Layer 6 of a small transformer language model trained on English Wikipedia (23 layers, counted from 0, width 64).
Take only the direct path to the model's output, skipping the later layers: a vector added to the residual stream pushes a token's score in proportion to its dot product with that token's output vector.

Output vectors of the tokens that the questions are about. A number n stands for (n - 500) times 0.0046.
"lished": 196 397 619 101 281 328 517 169 671 466 332 241 343 336 500 287 370 654 567 329 447 715 550 414 556 382 768 329 721 359 500 468 475 222 500 244 811 475 373 731 337 462 375 356 277 648 473 593 352 357 675 158 212 761 505 613 546 145 566 646 726 927 560 549
" side": 367 620 364 438 257 495 568 410 618 338 413 542 497 479 491 372 597 693 440 595 618 387 567 413 576 640 590 396 498 684 522 393 466 432 536 726 431 407 429 561 319 440 459 417 360 351 499 661 277 366 546 503 427 473 525 489 497 406 620 465 619 446 508 609
"ress": 694 701 525 485 652 357 595 289 556 415 312 445 613 417 410 561 522 623 639 295 341 573 657 411 626 253 462 319 590 437 595 507 514 575 406 590 755 370 631 500 479 639 496 251 278 431 470 390 479 354 552 563 419 456 361 447 343 551 620 534 547 351 601 600
"arliament": 541 633 558 362 325 325 500 354 505 616 538 269 469 438 500 513 314 655 357 358 302 518 401 441 577 508 819 604 726 496 474 329 445 437 500 625 619 283 234 280 516 580 222 476 559 456 412 581 323 414 487 629 458 568 368 603 334 432 774 682 768 637 330 669
"anted": 274 557 341 556 477 492 315 390 718 544 220 258 508 344 402 513 621 632 559 311 566 762 530 477 667 417 567 455 581 517 463 393 528 460 243 410 744 685 470 607 610 567 496 345 532 605 395 652 538 405 530 276 486 651 535 470 696 146 602 788 703 566 389 424
" Coordinates": 195 505 382 320 468 562 580 611 813 654 407 369 350 451 452 465 495 664 422 505 294 668 584 395 528 749 634 351 607 334 286 365 459 166 304 675 452 513 530 588 315 802 204 590 363 638 365 698 328 260 638 257 414 583 595 628 396 280 713 859 596 648 723 525
"mi": 420 566 470 273 298 513 615 536 536 778 467 367 282 293 536 496 519 512 325 668 460 662 492 354 580 563 496 237 584 392 390 570 441 524 503 508 596 289 594 528 522 201 446 482 404 512 497 583 302 482 403 624 393 760 394 510 472 647 553 591 311 671 554 545
"e": 496 454 663 648 563 526 343 626 354 527 348 583 581 410 312 616 239 435 466 325 486 530 345 649 715 503 558 336 434 689 403 514 415 729 485 519 500 307 485 512 380 431 420 369 668 804 521 512 356 400 603 559 460 427 406 477 573 605 323 437 639 451 248 467
"ollowing": 394 608 161 445 543 633 702 318 713 474 255 305 559 443 534 581 485 803 394 392 534 771 679 285 461 750 579 374 725 741 399 427 265 558 337 470 558 376 650 552 424 412 182 540 484 587 474 610 333 482 559 261 440 574 219 438 678 111 545 718 716 577 249 672
"ternational": 577 515 544 179 500 569 603 443 453 736 605 229 344 382 332 298 409 545 298 520 654 480 636 242 777 532 768 453 599 811 423 185 379 164 325 754 660 414 364 439 394 590 370 400 346 230 451 840 511 403 490 628 342 552 540 423 591 168 471 456 500 607 421 620
"lected": 639 645 622 270 595 746 609 528 700 573 348 326 534 339 351 333 523 688 444 456 437 697 846 414 641 365 474 477 688 209 376 564 379 397 343 245 744 666 631 691 424 459 413 674 386 481 477 471 542 467 760 390 393 638 330 463 701 283 374 645 670 624 508 777
"cient": 335 754 437 409 522 652 877 459 479 818 456 377 339 423 437 377 342 433 272 396 200 500 721 435 725 463 710 208 580 629 310 422 412 199 462 627 500 281 445 432 193 786 479 337 452 759 438 595 506 358 595 481 434 777 641 308 511 526 590 696 700 839 437 515
"ter": 716 670 269 303 553 500 488 360 209 655 677 372 468 377 530 289 492 508 265 413 677 618 619 239 676 511 340 563 546 561 486 429 589 331 371 566 435 466 431 380 500 658 536 594 463 615 498 705 547 514 264 583 450 379 691 432 681 553 354 531 504 411 545 614
"Personal": 343 476 347 281 575 636 561 675 545 433 459 409 249 312 513 500 550 591 242 193 464 448 537 347 729 500 929 419 592 642 410 257 513 183 368 435 678 558 245 553 540 495 290 438 608 328 406 563 329 505 643 413 318 619 534 364 417 168 556 452 806 613 667 610
"gh": 231 653 418 389 450 711 509 410 441 474 446 471 636 312 410 379 575 561 374 727 476 639 508 461 618 417 720 512 570 529 608 570 457 447 489 666 667 334 301 602 561 670 500 668 325 426 500 624 306 455 454 321 505 850 646 421 567 179 843 485 726 355 633 634
"iew": 425 473 377 489 332 563 735 469 496 632 393 573 397 329 327 363 522 550 521 554 529 695 668 466 609 639 626 218 636 695 635 362 507 406 456 346 560 414 313 586 347 507 400 352 706 515 505 555 592 346 630 444 504 540 656 593 402 496 496 749 555 727 460 345
"|---|---|\n": 255 436 257 432 518 460 671 447 596 325 234 263 303 405 473 511 744 698 333 413 234 494 630 324 664 510 767 451 651 672 212 500 318 328 306 568 896 510 308 370 296 754 337 138 482 366 431 482 437 340 746 484 224 561 377 275 329 607 551 597 737 749 972 578
"s": 564 535 453 542 625 456 294 385 564 359 400 711 507 388 431 350 437 539 409 516 431 442 361 521 686 346 445 255 454 206 560 460 542 603 430 416 336 228 545 425 698 252 624 312 404 403 518 504 639 460 556 677 537 452 493 366 532 675 391 444 436 629 436 277
"akes": 347 690 629 759 471 677 524 422 659 488 569 477 511 467 323 651 527 843 413 573 383 620 437 335 640 580 385 534 619 596 355 382 529 434 365 583 679 399 512 762 548 481 311 292 492 472 467 639 675 371 399 551 483 550 578 472 574 426 527 742 691 448 771 434
"itation": 578 487 365 545 153 373 624 587 465 466 593 328 508 431 264 554 488 521 329 229 453 668 586 515 738 576 634 575 622 444 705 242 560 435 431 500 731 304 275 513 492 584 374 591 339 454 414 423 459 370 744 492 545 516 704 282 517 483 455 378 309 495 323 468
"ified": 208 563 284 467 535 442 525 467 361 504 460 401 493 438 578 624 524 696 241 332 598 683 431 377 536 481 399 378 634 528 475 295 425 385 476 279 763 590 435 547 461 424 362 294 474 613 484 572 699 218 291 382 332 676 507 371 288 299 703 481 463 590 288 444
"ead": 531 697 481 562 567 467 500 397 394 573 288 366 500 421 416 740 243 735 604 453 324 827 492 466 802 519 813 347 682 737 412 335 366 478 378 588 425 268 521 773 397 634 304 438 469 667 500 543 574 422 525 543 311 565 485 610 461 487 454 581 642 454 552 582
"ep": 616 641 546 668 460 361 628 476 642 613 540 363 606 378 592 666 453 581 509 232 451 479 643 347 645 563 642 741 556 473 344 550 525 554 506 641 344 215 452 650 415 540 633 594 464 507 510 457 359 367 270 510 456 530 497 455 554 593 534 559 426 481 564 429
"\n": 597 379 596 310 199 648 520 611 427 541 539 567 578 430 472 537 519 396 600 449 619 386 552 575 463 573 426 361 427 317 451 570 584 569 407 559 302 404 546 292 603 641 507 363 632 483 511 370 686 350 438 359 401 529 497 526 500 462 526 440 522 482 776 584
"ey": 370 370 361 545 548 576 424 540 591 475 342 296 541 344 431 413 685 440 430 387 441 252 469 459 496 608 415 292 578 823 590 490 506 539 666 356 427 351 357 646 402 560 514 519 464 405 534 304 561 387 544 638 556 497 562 409 457 364 572 480 690 572 460 513
"====\n": 500 345 533 618 392 645 674 293 504 600 615 328 327 471 452 483 393 634 310 556 399 877 442 577 664 624 731 281 590 562 463 484 392 157 335 487 838 478 333 662 548 590 530 523 438 267 478 404 733 288 521 465 250 578 432 493 570 372 638 630 443 579 654 430
"ece": 379 500 428 363 402 407 643 500 378 840 339 210 283 455 299 606 415 552 297 241 404 589 691 157 485 508 500 623 642 509 416 549 193 562 565 459 597 225 341 400 253 330 580 565 278 608 486 600 449 409 563 457 460 590 533 690 543 514 668 678 702 510 574 738
"order": 413 390 324 578 307 554 620 654 526 610 400 436 747 391 575 587 596 576 432 399 343 567 455 436 678 428 666 263 697 657 540 341 523 582 500 734 283 417 325 564 539 636 433 332 314 668 418 526 300 250 642 362 567 456 496 514 534 590 512 594 560 707 485 842
"'t": 286 596 260 542 389 863 573 470 539 607 490 293 467 366 257 579 729 495 601 420 500 368 820 305 755 543 471 515 569 678 555 324 352 223 478 406 659 344 309 738 81 520 543 545 330 186 477 576 460 317 495 641 241 449 627 468 413 130 665 885 835 352 514 388
"ased": 529 299 505 527 384 536 454 383 698 528 460 217 463 493 478 615 460 602 567 514 513 667 505 413 672 366 429 408 727 482 432 496 475 467 303 309 740 701 477 665 397 407 332 647 471 677 476 661 258 324 531 237 510 709 459 668 481 310 491 744 562 815 838 839

Each question shows what one neuron of this layer's MLP adds at an activation of 1. A number n stands for (n - 500) times 0.0013.

n86: 557 474 479 486 514 461 563 502 536 484 547 486 496 455 426 504 448 539 516 505 408 511 538 535 515 504 537 545 457 503 518 459 544 493 513 513 470 502 485 421 554 494 473 507 498 468 493 511 476 488 492 558 508 509 493 494 526 458 552 483 524 552 503 479
Pushed up most: "arliament"

n74: 381 552 462 433 494 503 450 519 357 674 572 490 474 498 416 579 566 626 407 399 448 528 571 513 562 482 623 557 719 671 353 415 389 675 424 705 428 486 713 564 448 601 581 428 553 599 378 527 437 514 547 699 551 568 395 587 650 452 626 494 442 322 494 660
Pushed down most: "s"

n170: 515 500 493 502 467 519 498 515 481 486 515 487 498 481 508 507 489 495 537 497 485 478 456 487 493 475 472 534 492 516 502 492 509 491 497 497 499 524 492 512 479 480 503 513 465 483 502 492 460 492 520 505 524 529 481 508 505 511 491 473 500 513 489 492
Which two tokens does it push up most, strongest first? "ased", "itation"

n187: 626 629 543 403 551 612 371 551 478 399 395 542 609 464 457 454 490 448 547 615 627 475 472 537 526 525 489 428 775 433 446 554 429 510 488 577 450 553 424 374 549 543 491 486 547 445 366 568 546 511 528 524 456 584 374 582 422 583 479 385 692 486 488 452
Pushed down most: "itation"

n71: 483 452 493 467 552 593 570 558 594 529 582 569 494 482 523 517 459 545 535 505 459 450 577 461 512 515 476 430 679 461 457 414 410 504 525 546 550 456 535 439 507 553 481 519 539 563 352 523 513 498 513 526 378 480 489 528 529 464 563 544 558 434 465 454
Pushed down most: "s"

n178: 473 530 473 466 475 487 518 458 518 534 481 518 469 492 510 493 539 499 514 441 562 577 551 484 508 495 473 488 537 453 528 491 486 457 463 492 431 498 518 481 508 524 467 525 486 492 535 481 533 480 482 459 448 474 507 486 502 503 543 526 473 522 565 486
Which two tokens does it push up most, strongest first? " Coordinates", "lished"

n35: 517 428 661 365 544 487 533 422 606 571 396 497 513 496 486 501 458 612 539 542 665 658 611 533 641 549 653 665 604 508 588 432 474 393 380 600 475 468 352 435 395 506 536 504 498 558 372 515 418 570 449 470 428 478 558 598 460 585 424 482 583 392 476 501
Pushed down most: "ey"

n16: 514 528 531 475 498 487 481 484 506 471 490 495 512 498 522 478 511 520 491 522 473 497 496 495 488 493 506 481 525 519 499 483 505 521 498 504 487 506 505 489 501 502 496 490 513 509 504 484 499 480 505 508 462 512 485 476 518 486 526 513 478 493 481 489
Pushed down most: "ece"

n36: 482 481 451 485 507 515 501 496 509 541 508 506 461 465 517 480 537 468 488 484 499 506 498 491 539 469 538 471 516 476 506 497 499 474 444 471 517 525 534 488 495 487 503 536 499 504 524 469 510 500 493 480 492 472 496 501 486 499 496 473 532 483 514 518
Which two tokens does it push up most, strongest first? "Personal", "lected"

n40: 469 468 457 545 524 502 507 509 503 503 519 502 476 444 522 493 496 477 501 524 486 473 488 493 501 532 491 500 499 535 507 470 551 476 526 496 442 509 496 502 515 484 500 543 484 494 464 477 493 508 494 526 548 517 494 488 467 556 498 498 511 449 514 506
Pushed up most: "ey"

n118: 475 511 496 498 500 504 481 495 496 495 476 473 503 490 487 508 514 495 512 490 512 474 513 517 506 517 499 503 505 499 510 503 505 471 521 500 494 487 514 504 486 491 491 523 500 503 485 511 500 498 534 473 504 488 505 512 505 523 495 517 504 502 507 486
Which two tokens does it push up most, strongest first? "'t", " Coordinates"

n110: 469 507 501 510 508 509 521 489 504 482 506 474 487 510 533 497 503 520 480 514 491 513 495 481 497 490 473 505 519 507 505 503 515 461 492 501 500 527 490 483 509 486 516 494 505 483 528 484 506 496 497 485 494 507 505 481 494 488 502 499 503 494 510 521
Pushed down most: "e"

n133: 512 492 506 501 535 478 497 486 500 517 473 521 494 481 511 499 505 508 526 504 466 530 542 527 465 490 498 508 517 493 495 515 464 503 484 476 484 478 507 492 517 485 482 502 507 518 498 472 485 516 516 473 485 474 475 492 523 466 534 472 507 498 471 529
Which two tokens does it push up most, strongest first? "ollowing", "lected"

n104: 509 487 497 511 500 526 495 494 538 490 509 499 473 534 513 517 470 526 497 474 497 518 485 506 555 473 466 527 511 507 507 478 491 459 462 513 535 495 491 529 506 483 484 501 486 482 511 492 479 504 542 517 509 516 500 471 497 481 480 498 486 493 469 442
Pushed up most: "itation"

n83: 499 543 602 546 439 686 511 457 451 473 405 582 502 643 454 494 421 512 562 683 550 480 480 318 530 425 332 395 681 578 493 344 434 510 497 524 480 543 409 530 491 441 479 391 465 565 459 501 385 504 448 517 376 603 369 562 440 533 499 552 595 393 463 580
Pushed down most: "itation"

n43: 453 505 496 484 497 558 560 445 497 501 464 556 505 632 536 611 548 503 445 511 448 518 514 541 497 534 579 498 623 544 532 437 468 404 410 475 462 452 424 561 498 493 439 538 418 489 504 447 467 398 487 533 486 463 477 533 521 530 478 537 452 553 544 493
Pushed up most: "====\n"

n73: 512 526 514 489 515 480 520 488 521 513 511 512 536 537 476 470 517 527 468 454 527 488 523 502 500 500 473 523 514 499 526 535 492 525 509 511 534 500 513 508 501 513 505 496 492 470 544 488 511 508 477 516 476 474 510 510 506 501 494 534 472 526 511 507
Pushed up most: "ress"

n56: 476 438 443 751 394 480 507 442 433 657 479 470 583 561 499 552 538 567 677 436 639 456 771 629 497 649 451 473 923 493 478 435 478 309 501 583 635 535 447 589 501 507 452 505 533 423 155 532 448 539 525 639 473 604 423 509 515 557 543 606 336 391 518 568
Pushed up most: "'t"

n19: 491 516 484 490 504 511 536 516 496 473 501 490 493 547 506 465 498 490 495 529 492 491 482 487 497 499 506 503 500 502 513 484 520 467 507 510 472 497 500 494 497 461 511 508 489 487 486 508 485 506 512 513 513 516 493 508 496 509 498 490 490 484 509 513
Pushed up most: " side"

n39: 477 644 539 599 503 511 530 438 508 417 441 582 604 409 494 536 545 378 457 436 309 424 438 630 379 482 414 393 487 550 537 513 498 743 507 395 501 384 603 490 675 532 503 493 470 460 620 527 537 376 563 562 459 470 546 431 560 533 545 484 475 431 436 515
Pushed down most: "ternational"

n114: 429 554 544 465 438 465 500 487 412 539 541 549 548 485 518 569 531 532 462 507 481 420 549 393 435 457 457 579 486 522 517 436 485 608 466 525 475 515 613 455 500 468 527 558 570 607 580 545 479 565 470 463 499 493 586 566 559 450 552 432 503 513 494 595
Pushed down most: "====\n"

n23: 476 515 554 593 474 461 479 489 462 529 496 570 544 526 540 510 492 489 501 521 560 490 450 400 497 550 431 554 507 467 493 499 545 533 476 517 532 533 436 520 525 427 552 518 535 555 481 539 477 524 506 500 464 569 561 535 513 496 492 465 461 560 465 558
Pushed up most: "ased"

n173: 437 489 466 486 521 476 515 514 530 482 499 462 497 455 541 465 469 486 507 513 479 505 487 514 522 471 484 483 510 529 471 481 483 477 478 486 501 500 492 520 481 495 488 493 523 509 487 512 479 530 553 519 507 483 486 482 499 501 499 491 532 505 520 505
Pushed up most: "|---|---|\n"

n15: 486 491 499 513 508 509 498 491 501 496 502 506 518 492 515 505 491 483 476 490 501 503 490 470 512 498 502 490 496 502 491 492 497 498 508 495 496 508 489 502 510 489 492 488 521 519 508 498 509 493 493 514 504 487 496 487 473 511 517 499 500 494 492 507
Pushed up most: "ified"

n180: 543 467 515 476 574 494 461 472 483 571 509 567 504 483 467 553 542 433 499 513 499 543 502 516 557 559 498 522 513 442 441 578 446 523 588 538 547 456 494 490 497 536 448 531 512 512 478 484 507 514 506 478 495 523 503 570 483 532 440 486 492 460 519 474
Pushed down most: " side"

n130: 565 620 453 298 558 476 499 358 521 436 454 489 611 277 479 430 498 508 468 426 421 533 396 512 588 458 555 456 39 386 518 634 496 657 540 613 329 543 562 656 497 539 598 461 435 449 673 444 651 453 538 550 551 459 592 499 375 467 361 525 622 426 323 498
Pushed down most: "ased"

n166: 488 530 562 480 445 474 467 526 469 487 533 524 491 464 450 506 514 485 526 579 432 441 462 500 459 545 507 540 501 561 455 496 543 590 487 608 436 441 523 462 475 461 498 488 474 468 479 556 492 462 550 487 603 556 489 485 531 485 524 449 467 481 484 503
Pushed up most: " side"

n76: 390 606 416 469 534 371 372 683 519 451 580 555 448 545 491 482 455 468 389 617 528 476 436 494 348 386 457 348 339 444 590 698 558 567 508 450 395 522 450 544 521 564 518 405 543 437 602 363 530 493 540 443 617 445 447 567 488 399 485 317 482 547 463 494
Pushed down most: "'t"

n175: 491 495 494 450 493 507 479 471 529 465 496 519 490 450 504 501 502 543 421 546 467 541 551 522 510 449 530 536 559 507 551 507 522 482 442 550 515 496 451 531 504 434 514 475 466 466 448 514 457 459 515 512 558 468 504 469 484 484 524 539 497 571 501 476
Pushed up most: "lished"

n155: 496 407 446 504 469 556 471 526 427 527 576 477 495 615 525 551 488 522 498 597 427 483 394 357 470 502 591 456 814 597 465 370 439 394 513 503 375 516 410 616 449 498 482 559 532 544 357 453 351 388 464 492 461 574 438 606 538 544 591 493 572 558 477 588
Pushed up most: "order"

n153: 483 483 533 468 505 484 533 512 482 512 485 506 496 502 512 492 501 485 480 496 486 490 483 542 488 511 523 494 518 518 518 536 492 529 506 505 480 466 516 529 501 502 488 500 522 538 519 500 474 510 488 477 516 506 484 498 499 483 515 508 491 486 514 508
Pushed up most: "e"

n37: 514 477 391 555 453 502 362 570 529 473 570 610 528 419 442 444 578 390 474 403 406 472 482 577 527 552 354 493 243 570 501 586 598 574 568 497 522 507 556 492 427 515 497 660 599 518 565 466 512 483 443 559 676 553 500 425 537 487 434 471 527 454 521 494
Pushed down most: "lished"

n58: 498 503 497 501 493 481 477 489 503 531 516 494 502 495 510 501 501 507 474 498 525 487 501 511 484 509 489 495 514 503 492 514 501 530 498 484 513 519 502 479 492 518 519 502 506 494 514 523 501 534 488 483 487 496 496 495 486 495 503 504 494 519 472 502
Which two tokens does it push up most, strongest first? "ified", "ter"

n77: 451 494 514 490 474 540 504 518 456 546 448 519 471 470 525 478 403 478 508 583 474 446 397 468 428 496 505 410 462 570 463 447 568 528 495 522 427 497 462 474 470 541 516 501 496 531 484 492 492 441 531 499 489 569 498 421 553 517 455 530 521 446 488 497
Pushed down most: "lected"

n121: 460 407 463 488 551 552 318 491 603 371 488 292 512 295 523 474 550 554 574 524 460 579 359 599 517 422 539 696 660 599 492 483 467 241 457 466 502 515 408 475 590 488 508 583 487 454 516 510 426 561 472 618 476 509 435 507 468 626 445 492 395 417 549 449
Pushed up most: "|---|---|\n"

n92: 480 497 527 608 618 472 421 411 483 492 465 468 457 455 561 511 478 475 579 539 561 455 454 520 499 459 501 445 267 486 514 588 582 553 573 422 549 619 615 577 408 468 508 487 638 529 690 508 555 553 460 504 604 480 487 461 477 548 498 437 454 368 523 475
Pushed up most: "e"

n80: 610 249 340 523 300 452 534 587 436 412 302 352 508 216 721 536 346 512 401 604 683 419 341 595 721 560 498 661 449 534 426 635 423 565 598 490 419 530 531 319 539 488 429 403 603 596 290 519 513 513 468 373 608 439 714 471 415 499 451 522 611 476 462 324
Pushed down most: "lected"

n94: 610 579 509 613 459 450 508 495 418 421 491 288 467 460 460 461 616 676 421 498 501 572 573 413 516 577 714 478 912 588 486 351 388 546 572 465 537 516 655 609 455 489 516 600 557 536 375 560 440 446 450 512 642 627 732 429 470 345 629 623 391 535 500 674
Which two tokens does it push up most, strongest first? "ollowing", "ased"

n89: 548 492 479 483 513 378 498 506 539 518 507 506 474 447 485 451 555 531 550 493 467 547 552 578 513 498 472 536 473 487 509 600 458 529 549 474 514 500 568 512 465 535 483 487 511 450 442 504 507 535 509 520 486 522 505 540 512 414 488 517 503 547 490 455
Pushed down most: "order"

n50: 428 495 447 573 487 579 464 478 541 482 551 463 433 522 526 515 404 493 490 476 582 504 471 440 475 465 557 458 575 535 479 421 570 435 479 475 429 523 403 467 466 499 482 529 469 505 551 538 520 498 512 487 507 479 482 459 506 569 486 519 515 476 506 535
Pushed up most: "Personal"